Layer 7 of a small transformer language model trained on English Wikipedia (16 layers, counted from 0, width 64).
A neuron's activation on a vector x is SiLU(gate . x) times (in . x), where the dot is the dot product.
The model reads these tokens: "off" "ec" "ker" " was" " original" "ly" " a" " member" " of" " the" " W" "hi" "g" " Party" "," " but" " like" " so" " many"

The vector x that enters this layer's MLP at each token. A number n stands for n times 0.0062.
0 "off": -148 -10 -34 164 -158 -130 -127 -239 -125 -9 -172 111 -137 73 -27 -180 129 -104 -220 -17 -103 15 -335 -180 -191 72 213 -18 -281 85 31 -26 175 -4 -330 212 66 179 -146 82 50 112 -308 -141 35 55 10 28 -66 -27 7 -19 61 -368 -89 48 -161 -23 106 346 2 191 -135 76
1 "ec": 50 80 -6 106 -160 20 27 -87 -83 26 -46 -46 -253 13 68 15 -56 -173 73 -138 -12 -34 -32 30 116 -85 73 219 -3 172 140 260 66 -8 -311 232 74 359 63 11 -7 93 -228 -42 53 234 -194 133 -12 -55 143 -219 131 -338 -94 -176 -12 47 167 419 -23 167 -227 47
2 "ker": -84 31 -29 60 -85 7 -14 -329 -13 -217 -118 194 -304 139 110 103 -69 -101 40 -6 -201 227 -127 23 199 -56 224 35 -30 44 27 -30 136 -153 -279 89 -184 -36 -14 125 -23 -103 -341 -89 49 141 -164 -83 -16 -150 130 -122 -95 -246 115 -169 211 12 -12 433 -12 70 -163 112
3 " was": 77 117 29 -33 -4 -318 54 9 -26 117 -43 350 47 213 95 203 153 -197 238 100 -63 16 -4 -73 -155 -102 -78 160 20 -40 -68 103 -53 -23 -114 151 194 -126 27 147 -99 327 -30 132 -208 -95 -151 -114 98 -38 -74 -204 -11 36 39 -176 311 -230 121 169 284 -277 -127 167
4 " original": -57 -99 -44 159 -171 -55 59 83 -39 -106 -270 257 -110 -11 138 29 46 -210 -89 313 -86 -150 -133 -199 1 149 -133 190 130 280 -3 -41 68 -47 -176 -91 -183 -93 -122 139 -56 214 -179 56 -199 -222 -240 -28 174 -137 104 24 -136 -49 -2 13 165 -121 117 275 -23 41 -57 393
5 "ly": -160 93 48 41 19 -260 41 -58 -91 43 -284 53 24 230 25 -108 305 -38 219 59 -142 -203 -29 -77 -192 -60 32 307 325 -36 -92 35 49 -26 -173 119 -66 9 25 142 -26 278 48 -53 -254 -4 -149 -307 -40 -49 -86 -266 -96 -58 37 -47 416 -49 100 202 244 -61 -50 -76
6 " a": 26 -150 -161 -176 -9 -225 -45 146 -117 44 -89 41 -31 183 208 94 166 -144 85 288 -74 -184 -230 8 76 138 -58 113 21 215 -41 171 -42 55 45 4 4 -250 -184 115 -21 57 32 87 -314 122 -153 -28 -81 -42 -124 171 23 -151 -236 -92 371 -79 36 402 185 -118 147 174
7 " member": -173 -89 59 136 -226 -162 -52 138 -144 -68 -224 158 56 195 23 305 10 -224 161 144 -83 52 -70 -178 -229 2 130 174 -245 130 -52 -134 235 -101 -48 197 -167 73 126 265 -177 10 -157 -118 -90 21 -238 -50 143 16 -22 110 -130 -126 103 -136 10 171 275 218 -149 -158 -41 37
8 " of": 41 48 139 -121 -82 -129 -387 -54 -199 -5 107 168 -186 18 -100 -29 113 12 315 106 -149 -269 -16 -185 -211 -125 11 195 21 120 -28 144 33 222 218 19 -121 -119 -132 179 162 151 -222 76 -29 -114 -104 -126 177 -97 -281 -106 -9 -114 -281 -96 220 -62 38 168 89 -74 -141 244
9 " the": -132 -88 15 -54 -285 -128 -442 35 -89 -38 28 168 -164 -7 153 245 133 -6 88 219 -85 -83 -398 -96 -77 -47 -89 58 6 17 50 3 -13 -67 -155 49 28 -111 -226 7 23 171 -45 157 -78 -16 -149 -52 -25 -149 -133 83 -132 85 -337 -30 264 -33 73 329 62 -57 68 -25
10 " W": -38 23 111 68 -150 -276 -42 -160 142 -20 -158 102 -59 22 108 -31 -124 -308 95 -114 4 -341 -73 -183 -158 40 -158 62 -241 100 -53 144 -67 25 -71 228 44 -92 -347 159 -176 -57 -75 -94 -10 -10 88 -120 -49 85 -127 -190 -70 -147 -63 111 -95 101 107 422 109 174 169 243
11 "hi": 66 -39 48 125 61 -105 -288 -92 -239 21 -333 -44 -2 -141 -346 -164 -147 -211 -228 -214 25 -42 52 18 -88 102 99 32 9 207 -107 47 130 -32 -72 -107 183 -30 -97 226 -463 255 -53 3 99 48 1 -223 -86 23 11 -257 158 -77 -218 77 125 221 114 257 -24 336 29 -142
12 "g": 52 -72 13 81 -8 -211 -119 -20 -73 -116 -131 45 -322 -35 -161 -16 -252 -47 85 -167 -358 -253 -122 -7 -372 -54 99 39 -7 -200 135 -152 98 -127 27 1 1 108 -193 -68 -193 130 -207 -129 -103 44 -92 -79 146 -156 -151 -237 34 44 -46 2 -30 157 229 364 116 123 251 -182
13 " Party": -38 -36 -37 107 -149 -121 13 -118 -30 -37 -67 167 -60 197 -127 83 -35 -129 82 89 -245 27 105 -94 -165 24 -16 17 -111 258 212 -35 42 63 -41 63 -180 29 33 74 -82 55 -275 -156 84 9 -301 -222 137 37 135 120 46 81 -93 -206 101 59 478 478 -86 -186 -83 30
14 ",": 222 -88 -137 -98 -132 -118 -289 -225 -161 -121 -97 138 12 236 -121 198 110 -147 290 20 -73 -240 54 -26 -247 -162 -161 51 -157 -106 -43 158 119 205 -144 178 -239 -42 14 146 61 175 -34 48 -136 -2 -183 -120 12 -196 85 11 -92 24 -66 -44 152 -217 137 229 146 -249 13 197
15 " but": -14 -152 -198 -94 -81 -31 -51 -181 -251 -56 -323 220 64 227 164 169 58 -78 143 25 -154 -146 11 80 -138 -144 -152 140 57 26 40 136 -6 -23 57 207 -67 -293 -37 -66 -49 276 117 -325 -142 -26 -167 -27 11 -358 -17 -119 -145 7 -198 75 180 -110 14 312 7 -138 -107 228
16 " like": 77 -64 123 -83 -73 -108 -168 -26 -210 129 -264 204 -10 70 48 169 37 -83 198 46 -101 -44 116 -199 142 -35 4 114 -85 -11 51 35 151 -12 -345 -5 -158 -105 -117 206 -160 90 -165 -18 -365 -195 -218 -140 288 -129 -178 -4 -249 -100 -260 -29 19 30 5 189 -88 52 -342 154
17 " so": 99 76 16 -143 -123 -129 75 -155 -312 221 -360 233 -64 56 -32 -52 -130 -132 162 -10 -89 -208 3 -127 170 5 -52 301 -11 215 95 260 155 81 -54 -77 -126 -364 48 -104 65 78 148 -243 -218 82 -87 5 -62 -224 189 -75 -13 116 -188 -116 145 85 97 94 140 173 238 62
18 " many": -264 -17 181 -32 -98 -57 -248 78 -204 -53 -75 144 100 217 1 31 198 -152 173 216 -33 -243 -171 -1 -309 -130 71 175 -67 19 177 61 -217 56 17 149 -179 -10 -175 223 -36 243 -209 -144 -269 -156 8 50 93 -37 -44 87 -196 18 -153 -137 10 -140 -40 354 -48 156 15 4

Each question shows the input weights of one neuron of the MLP. A number n stands for n times 0.0014.

n44 gate: -62 -67 -28 136 -244 73 29 107 34 26 -274 -43 -6 36 -227 33 -15 -114 202 -28 -117 -35 126 -234 -24 -108 -141 -169 231 22 -100 -82 41 103 -68 -105 71 115 60 -19 -3 77 136 -188 4 -132 122 233 274 150 -33 -27 82 104 -144 -19 -38 -129 -168 72 50 36 96 83
n44 in: 110 97 35 -52 -48 5 1 -176 35 44 -8 -190 52 20 -28 -12 -3 -1 106 52 -77 40 52 -61 21 -44 230 5 34 9 -29 28 0 -18 112 -85 138 282 41 -61 -69 -44 -122 101 -40 57 -186 101 -11 -19 -64 69 98 65 -167 107 149 14 -133 155 146 -250 66 -146
On which token does it fire most? 12 "g"

n182 gate: 39 57 -31 -91 -150 67 -87 -93 237 -131 -124 -80 -14 142 2 6 43 27 23 -93 -155 7 227 -118 41 123 208 -55 103 -101 -103 -38 144 -205 79 -72 107 -47 -31 -200 71 78 -93 -110 288 -140 74 132 -114 -32 -113 138 171 66 -131 -219 138 -221 -7 -135 -14 164 -139 -56
n182 in: 88 -20 -101 -92 -181 7 -149 38 130 -145 52 -71 -129 192 -22 17 153 11 -87 -217 104 44 -39 -86 -78 276 -292 21 -114 31 -179 -28 89 41 88 -40 28 27 75 309 75 -47 37 229 -115 185 196 -135 64 -42 -29 112 154 -260 29 -40 162 17 -63 106 -116 -32 74 -41
On which token does it fire most, and how strongly? 17 " so", at about 0.37

n166 gate: 46 109 -80 -104 113 60 -110 -3 -151 10 -114 -86 -87 53 137 7 -217 -117 50 -46 25 -81 123 -80 -40 19 118 -140 -93 74 85 8 224 57 -75 -96 15 108 124 43 30 -71 125 7 252 -111 -166 194 -21 21 100 27 -99 71 163 42 80 79 18 124 79 -43 7 -11
n166 in: -24 66 -182 19 -156 -63 14 -124 128 34 77 -51 70 -11 -190 129 144 59 -27 -4 5 -8 46 217 -32 -90 -172 150 12 84 73 -29 9 -17 187 -72 -55 -132 171 -16 -16 65 44 -156 -196 44 53 -33 41 -47 -96 -159 -54 15 -60 147 -112 -48 -61 66 -122 -105 -51 -20
Its three highest activations, in order, are on tokens 14 ",", 17 " so", 13 " Party"

n104 gate: -97 200 -71 79 -122 54 5 -163 -105 -75 -70 -144 136 18 7 -30 -56 -87 -21 -68 -20 -8 -136 -69 -98 48 -20 37 -23 -2 -154 -25 85 -11 149 -35 -121 172 -46 -17 -94 -119 -42 -125 113 -59 50 -78 158 -7 -7 137 -48 7 -92 28 -8 4 -66 5 -169 -83 -142 -109
n104 in: -41 123 8 -24 -37 83 80 -82 -148 -23 79 -39 25 28 -72 18 -61 -46 43 -78 8 -81 100 20 -102 -29 -82 2 -85 -135 67 93 94 -159 177 42 50 26 87 -87 13 -16 -73 70 215 98 -134 -13 112 -26 -29 108 -22 -18 153 -87 111 -6 -54 117 127 138 -159 -16
Its three highest activations, in order, are on tokens 13 " Party", 7 " member", 6 " a"

n144 gate: -116 -64 -24 -18 69 81 -105 97 25 95 9 -59 27 -156 -107 18 146 93 10 -51 123 -197 -113 -44 0 141 66 82 -114 -2 -84 -124 -134 63 -19 6 83 -103 -48 16 59 -111 108 -170 -219 -34 -26 -142 -55 -32 -27 -21 -40 70 -9 2 38 -161 -116 201 104 19 188 -8
n144 in: -51 -41 61 -74 142 15 -96 -29 -60 -111 -103 67 75 -45 -124 77 -106 236 -67 -75 -200 -51 56 -165 122 124 44 -21 -3 -119 31 -118 -59 -38 -57 -91 23 -31 87 83 -139 -33 65 18 -167 -65 138 41 -3 21 83 32 -52 42 -177 -59 -40 -189 50 206 96 17 140 -94
On which token does it fire most? 18 " many"

n139 gate: 128 18 170 43 -101 47 -36 -43 67 36 -117 138 59 223 -268 27 -58 33 24 128 -7 38 -97 27 -131 -130 -61 -321 217 77 76 -118 75 -5 36 9 -116 6 73 -123 104 -91 -41 47 -100 134 64 25 -95 144 -84 -111 30 92 -179 -27 -12 -86 58 242 86 31 26 -182
n139 in: -106 -56 -85 -31 34 168 -139 20 -65 102 44 -64 21 62 -119 123 -1 38 -98 -102 -212 -196 92 -78 47 -56 -145 96 -152 88 -61 -109 -111 4 55 79 -286 -69 -139 77 -29 204 156 -21 22 -49 74 -79 201 54 -47 135 185 67 -17 -76 21 -109 -70 -234 40 33 58 -58
On which two tokens does it fire most, strongest first? 18 " many", 14 ","

n108 gate: 152 -121 -89 241 -200 79 127 -75 158 -21 237 -138 -20 -25 -284 51 -120 72 -79 62 300 41 -10 -56 -121 -63 202 8 196 1 45 -125 156 -69 11 -198 -194 12 372 77 -48 -171 74 -97 -174 54 71 123 -208 -41 20 18 130 -180 1 233 -87 64 56 88 89 -134 231 -37
n108 in: -17 -149 -12 -152 246 24 9 126 48 35 -133 134 -294 -281 -10 -153 80 289 -31 -93 17 43 -75 66 102 -217 -48 82 118 71 36 240 4 -92 80 134 -93 159 87 127 58 62 109 14 158 198 175 -6 25 20 33 166 135 155 9 -92 42 131 -31 -39 152 32 -75 115
On which token does it fire most? 10 " W"

n49 gate: 66 -57 93 61 -80 -104 128 -2 151 -69 -203 104 10 33 -95 -93 -38 -110 22 -35 209 74 57 53 119 122 -114 -240 63 -75 -2 19 28 120 -141 -4 -72 -155 -91 166 194 125 -126 50 77 -72 65 -100 -55 67 182 48 34 66 53 -178 -13 31 114 8 -158 145 43 105
n49 in: 211 -13 49 58 -25 33 61 -118 175 -81 33 -38 -24 -107 -157 -204 -15 -111 -172 -129 -37 44 -30 16 107 9 5 -11 -243 -146 140 20 -8 4 -32 99 -211 -84 34 233 253 89 -92 130 -81 154 36 -97 -45 110 30 160 -35 -67 -93 89 96 113 85 -210 25 90 21 -7
On which token does it fire most? 15 " but"

n159 gate: 61 -70 93 98 -38 -75 231 27 -247 -121 90 -36 69 57 -205 -28 -2 -226 -55 -161 249 17 75 204 -115 -46 78 -209 79 61 -213 -42 29 -1 -134 -156 -103 25 -128 -425 128 12 170 184 60 -6 -175 168 -10 -58 15 -222 123 -31 -11 166 248 41 13 59 66 -71 -38 -94
n159 in: -106 -156 129 5 -277 -143 99 -45 228 -84 -122 -11 59 -40 29 -153 -63 51 59 -27 24 45 -223 49 -74 -92 -180 -96 124 173 29 -237 98 120 -110 -198 62 -149 -84 82 43 164 45 167 -199 -102 96 17 -175 113 -76 -122 -22 60 -114 -162 3 -14 -55 82 -220 -71 107 8
On which token does it fire most? 11 "hi"

n92 gate: -129 -12 125 -163 8 -51 47 25 -30 -138 61 -28 142 -61 16 79 -58 127 -42 -86 -218 9 237 -53 -121 -1 37 -43 -90 51 87 -43 92 -28 -127 96 22 -178 139 23 -55 27 -61 -97 -7 -36 -107 113 186 147 90 102 39 -123 -136 12 156 33 -189 -9 -53 47 144 57
n92 in: 115 66 31 67 -40 100 43 -171 -11 -22 -35 -56 59 20 -3 163 -51 -103 160 -93 127 3 -258 51 100 -97 -23 -151 25 -14 68 -11 -222 62 -56 -74 67 -108 -53 -71 190 55 -16 17 -34 -11 -30 -54 22 -48 -143 -193 -4 -25 49 25 -67 -122 92 190 34 -21 -3 49
On which token does it fire most, and how strongly? 15 " but", at about 0.61

n60 gate: 17 55 -52 97 -106 135 -287 -46 28 -95 -147 -68 56 50 -63 6 -15 248 205 165 -86 -208 -300 -85 -205 -46 -7 30 72 -69 -101 -196 -206 127 -31 119 -11 186 90 200 -44 -159 102 73 -52 89 350 -114 -46 239 -37 -2 38 -14 -33 115 165 -148 -88 -145 -251 -94 -87 71
n60 in: 253 -178 -204 -88 -123 -135 -44 -137 96 -104 194 -134 46 120 -39 -57 62 -53 -12 -9 -175 79 88 -159 -201 -211 -99 15 16 15 -148 -12 -115 -160 -138 -80 79 61 -168 63 -81 174 -65 -110 74 50 233 91 71 148 -21 -36 307 -102 109 -2 50 -122 -40 18 82 -102 -54 -39
Its three highest activations, in order, are on tokens 14 ",", 8 " of", 5 "ly"

n133 gate: -148 -130 113 31 205 -79 -66 -24 -35 226 254 -110 -156 199 -115 254 -108 -101 47 187 -62 101 27 -1 9 180 -10 -64 22 -30 94 94 147 -3 -193 27 -13 -26 16 28 -36 -8 -6 142 150 280 148 -73 -64 89 -79 -60 -137 -143 134 68 -42 75 -129 9 -48 87 -62 25
n133 in: -30 91 121 -13 -57 -180 115 26 -73 -214 -191 23 95 77 216 -94 -49 57 102 -44 -23 -64 -108 -91 89 -155 -4 -181 55 19 6 144 163 28 39 81 45 64 144 138 -90 6 -24 -88 4 22 45 89 57 -173 66 6 -147 -104 40 -31 52 158 -93 35 265 -95 -24 89
On which token does it fire most? 2 "ker"

n119 gate: -19 -70 -40 181 305 -138 -116 99 231 144 122 47 45 127 324 -160 25 48 6 -27 -202 -26 124 45 94 -30 69 -121 274 80 61 -16 250 -251 -86 -149 165 132 137 -102 234 -99 205 21 -19 -130 147 -117 -65 250 -140 -45 204 -12 227 -152 305 38 45 -121 69 42 9 47
n119 in: 65 -143 30 210 182 -76 -38 -29 38 90 -2 170 -78 149 101 -2 -132 -82 -82 -100 -103 31 -89 -126 -8 228 -10 11 12 127 26 -159 8 -147 -100 -120 210 18 -65 21 79 -49 277 -79 -16 -38 186 -30 168 -94 131 -76 -121 -35 149 -144 153 -17 -183 -86 -13 -156 150 123
On which token does it fire most, and how strongly? 3 " was", at about 0.62

n113 gate: 288 -106 -17 63 -104 -42 76 69 69 -98 4 72 13 85 113 -76 -53 103 -134 105 -131 -65 -112 -227 36 -123 59 -16 126 -163 -118 69 -199 69 -111 28 49 39 84 -89 -103 -55 -160 74 40 144 14 -181 24 -48 -30 -64 5 -1 -54 -44 -206 -124 10 50 24 -84 4 -353
n113 in: 66 -63 -55 -22 76 184 65 -111 50 -147 -254 -12 100 -146 -72 150 61 27 16 -45 -116 -65 15 132 -20 -35 -112 232 53 159 -19 -134 165 -27 68 -27 -24 39 -69 125 152 18 83 -156 -28 120 60 -43 -67 5 -146 -32 -11 116 -94 120 42 78 -84 -17 189 -79 53 -8
On which two tokens does it fire most, strongest first? 12 "g", 5 "ly"

n175 gate: 256 74 214 -61 160 25 -40 -51 199 -50 45 -108 52 98 -74 -43 116 82 -132 9 -269 -40 7 -64 0 -76 62 -115 35 96 382 -237 37 17 5 74 -79 49 129 -45 -206 -131 39 64 -47 -126 -19 -106 -111 121 -190 -58 -201 153 113 -111 -76 114 37 5 28 -45 46 -140
n175 in: -140 -10 -25 -172 -42 51 -3 -75 -26 -55 10 -124 40 79 60 141 -164 48 11 104 118 149 18 -23 -3 -81 -91 112 -89 -108 -58 -68 -129 -32 -111 -57 75 -87 -64 176 79 120 -118 71 14 162 164 -154 166 11 194 -190 264 9 -138 -8 211 -24 109 -14 -21 258 -57 38
On which token does it fire most? 13 " Party"

n10 gate: 183 -253 144 159 166 -194 -50 11 127 53 -41 -180 -33 23 -40 -77 -62 16 -93 3 -12 -234 250 -102 200 -127 -11 55 -13 212 -20 -45 -106 -157 105 -104 -175 65 -11 65 37 -83 35 119 27 23 13 134 -76 -70 -29 180 -32 143 102 71 -1 -15 -123 -79 151 26 -1 319
n10 in: 16 -24 -20 -27 -21 -6 123 47 140 -55 -167 202 -119 145 -61 16 67 -2 -141 77 30 -148 16 23 -116 94 77 7 -66 -37 13 -247 -16 2 -96 107 37 64 -68 -12 7 -103 120 62 -54 -26 -180 238 20 83 209 1 -44 201 -155 352 286 72 71 146 -23 51 170 31
On which token does it fire most? 4 " original"

n190 gate: -100 6 -75 33 52 78 -69 -77 -45 156 -64 60 85 -136 -138 -134 -229 25 136 117 -18 88 -37 -9 -74 -8 184 -85 -56 22 489 -95 -84 126 -43 -33 82 100 270 131 -47 -197 -97 41 116 15 -278 72 -19 117 -43 176 81 -70 -79 107 -96 16 -192 -28 24 -201 -20 -103
n190 in: -23 -219 -37 -153 12 -168 67 128 26 -80 9 -86 -88 137 92 124 314 29 76 -164 94 65 162 -45 85 102 4 -9 113 124 -127 24 58 138 68 -99 8 -301 -178 91 -94 167 -155 -76 17 15 35 -226 -20 -46 -31 20 -20 68 -104 -224 -191 179 83 -157 -85 223 -14 32
On which two tokens does it fire most, strongest first? 13 " Party", 7 " member"

n143 gate: 233 45 -130 -6 -44 17 175 137 38 -108 -316 51 122 -178 -92 -58 120 96 -33 173 -67 -37 83 -19 57 -109 111 81 48 180 -160 -189 55 23 162 88 -52 -53 -35 -50 172 221 -35 -89 -21 -140 -40 75 25 -61 -44 89 -307 -80 -10 98 111 -121 -4 -141 -137 203 -9 -377
n143 in: 29 -41 -109 223 -110 -90 -101 115 22 117 2 19 -10 -117 80 151 -72 -4 -20 -112 -46 151 -153 -195 76 -54 130 21 180 -137 76 80 -112 14 -57 -7 62 -27 136 -98 295 19 -82 -61 20 19 94 -225 -46 227 19 -140 -181 20 -57 -1 64 -24 -44 -1 47 29 68 287
On which token does it fire most? 4 " original"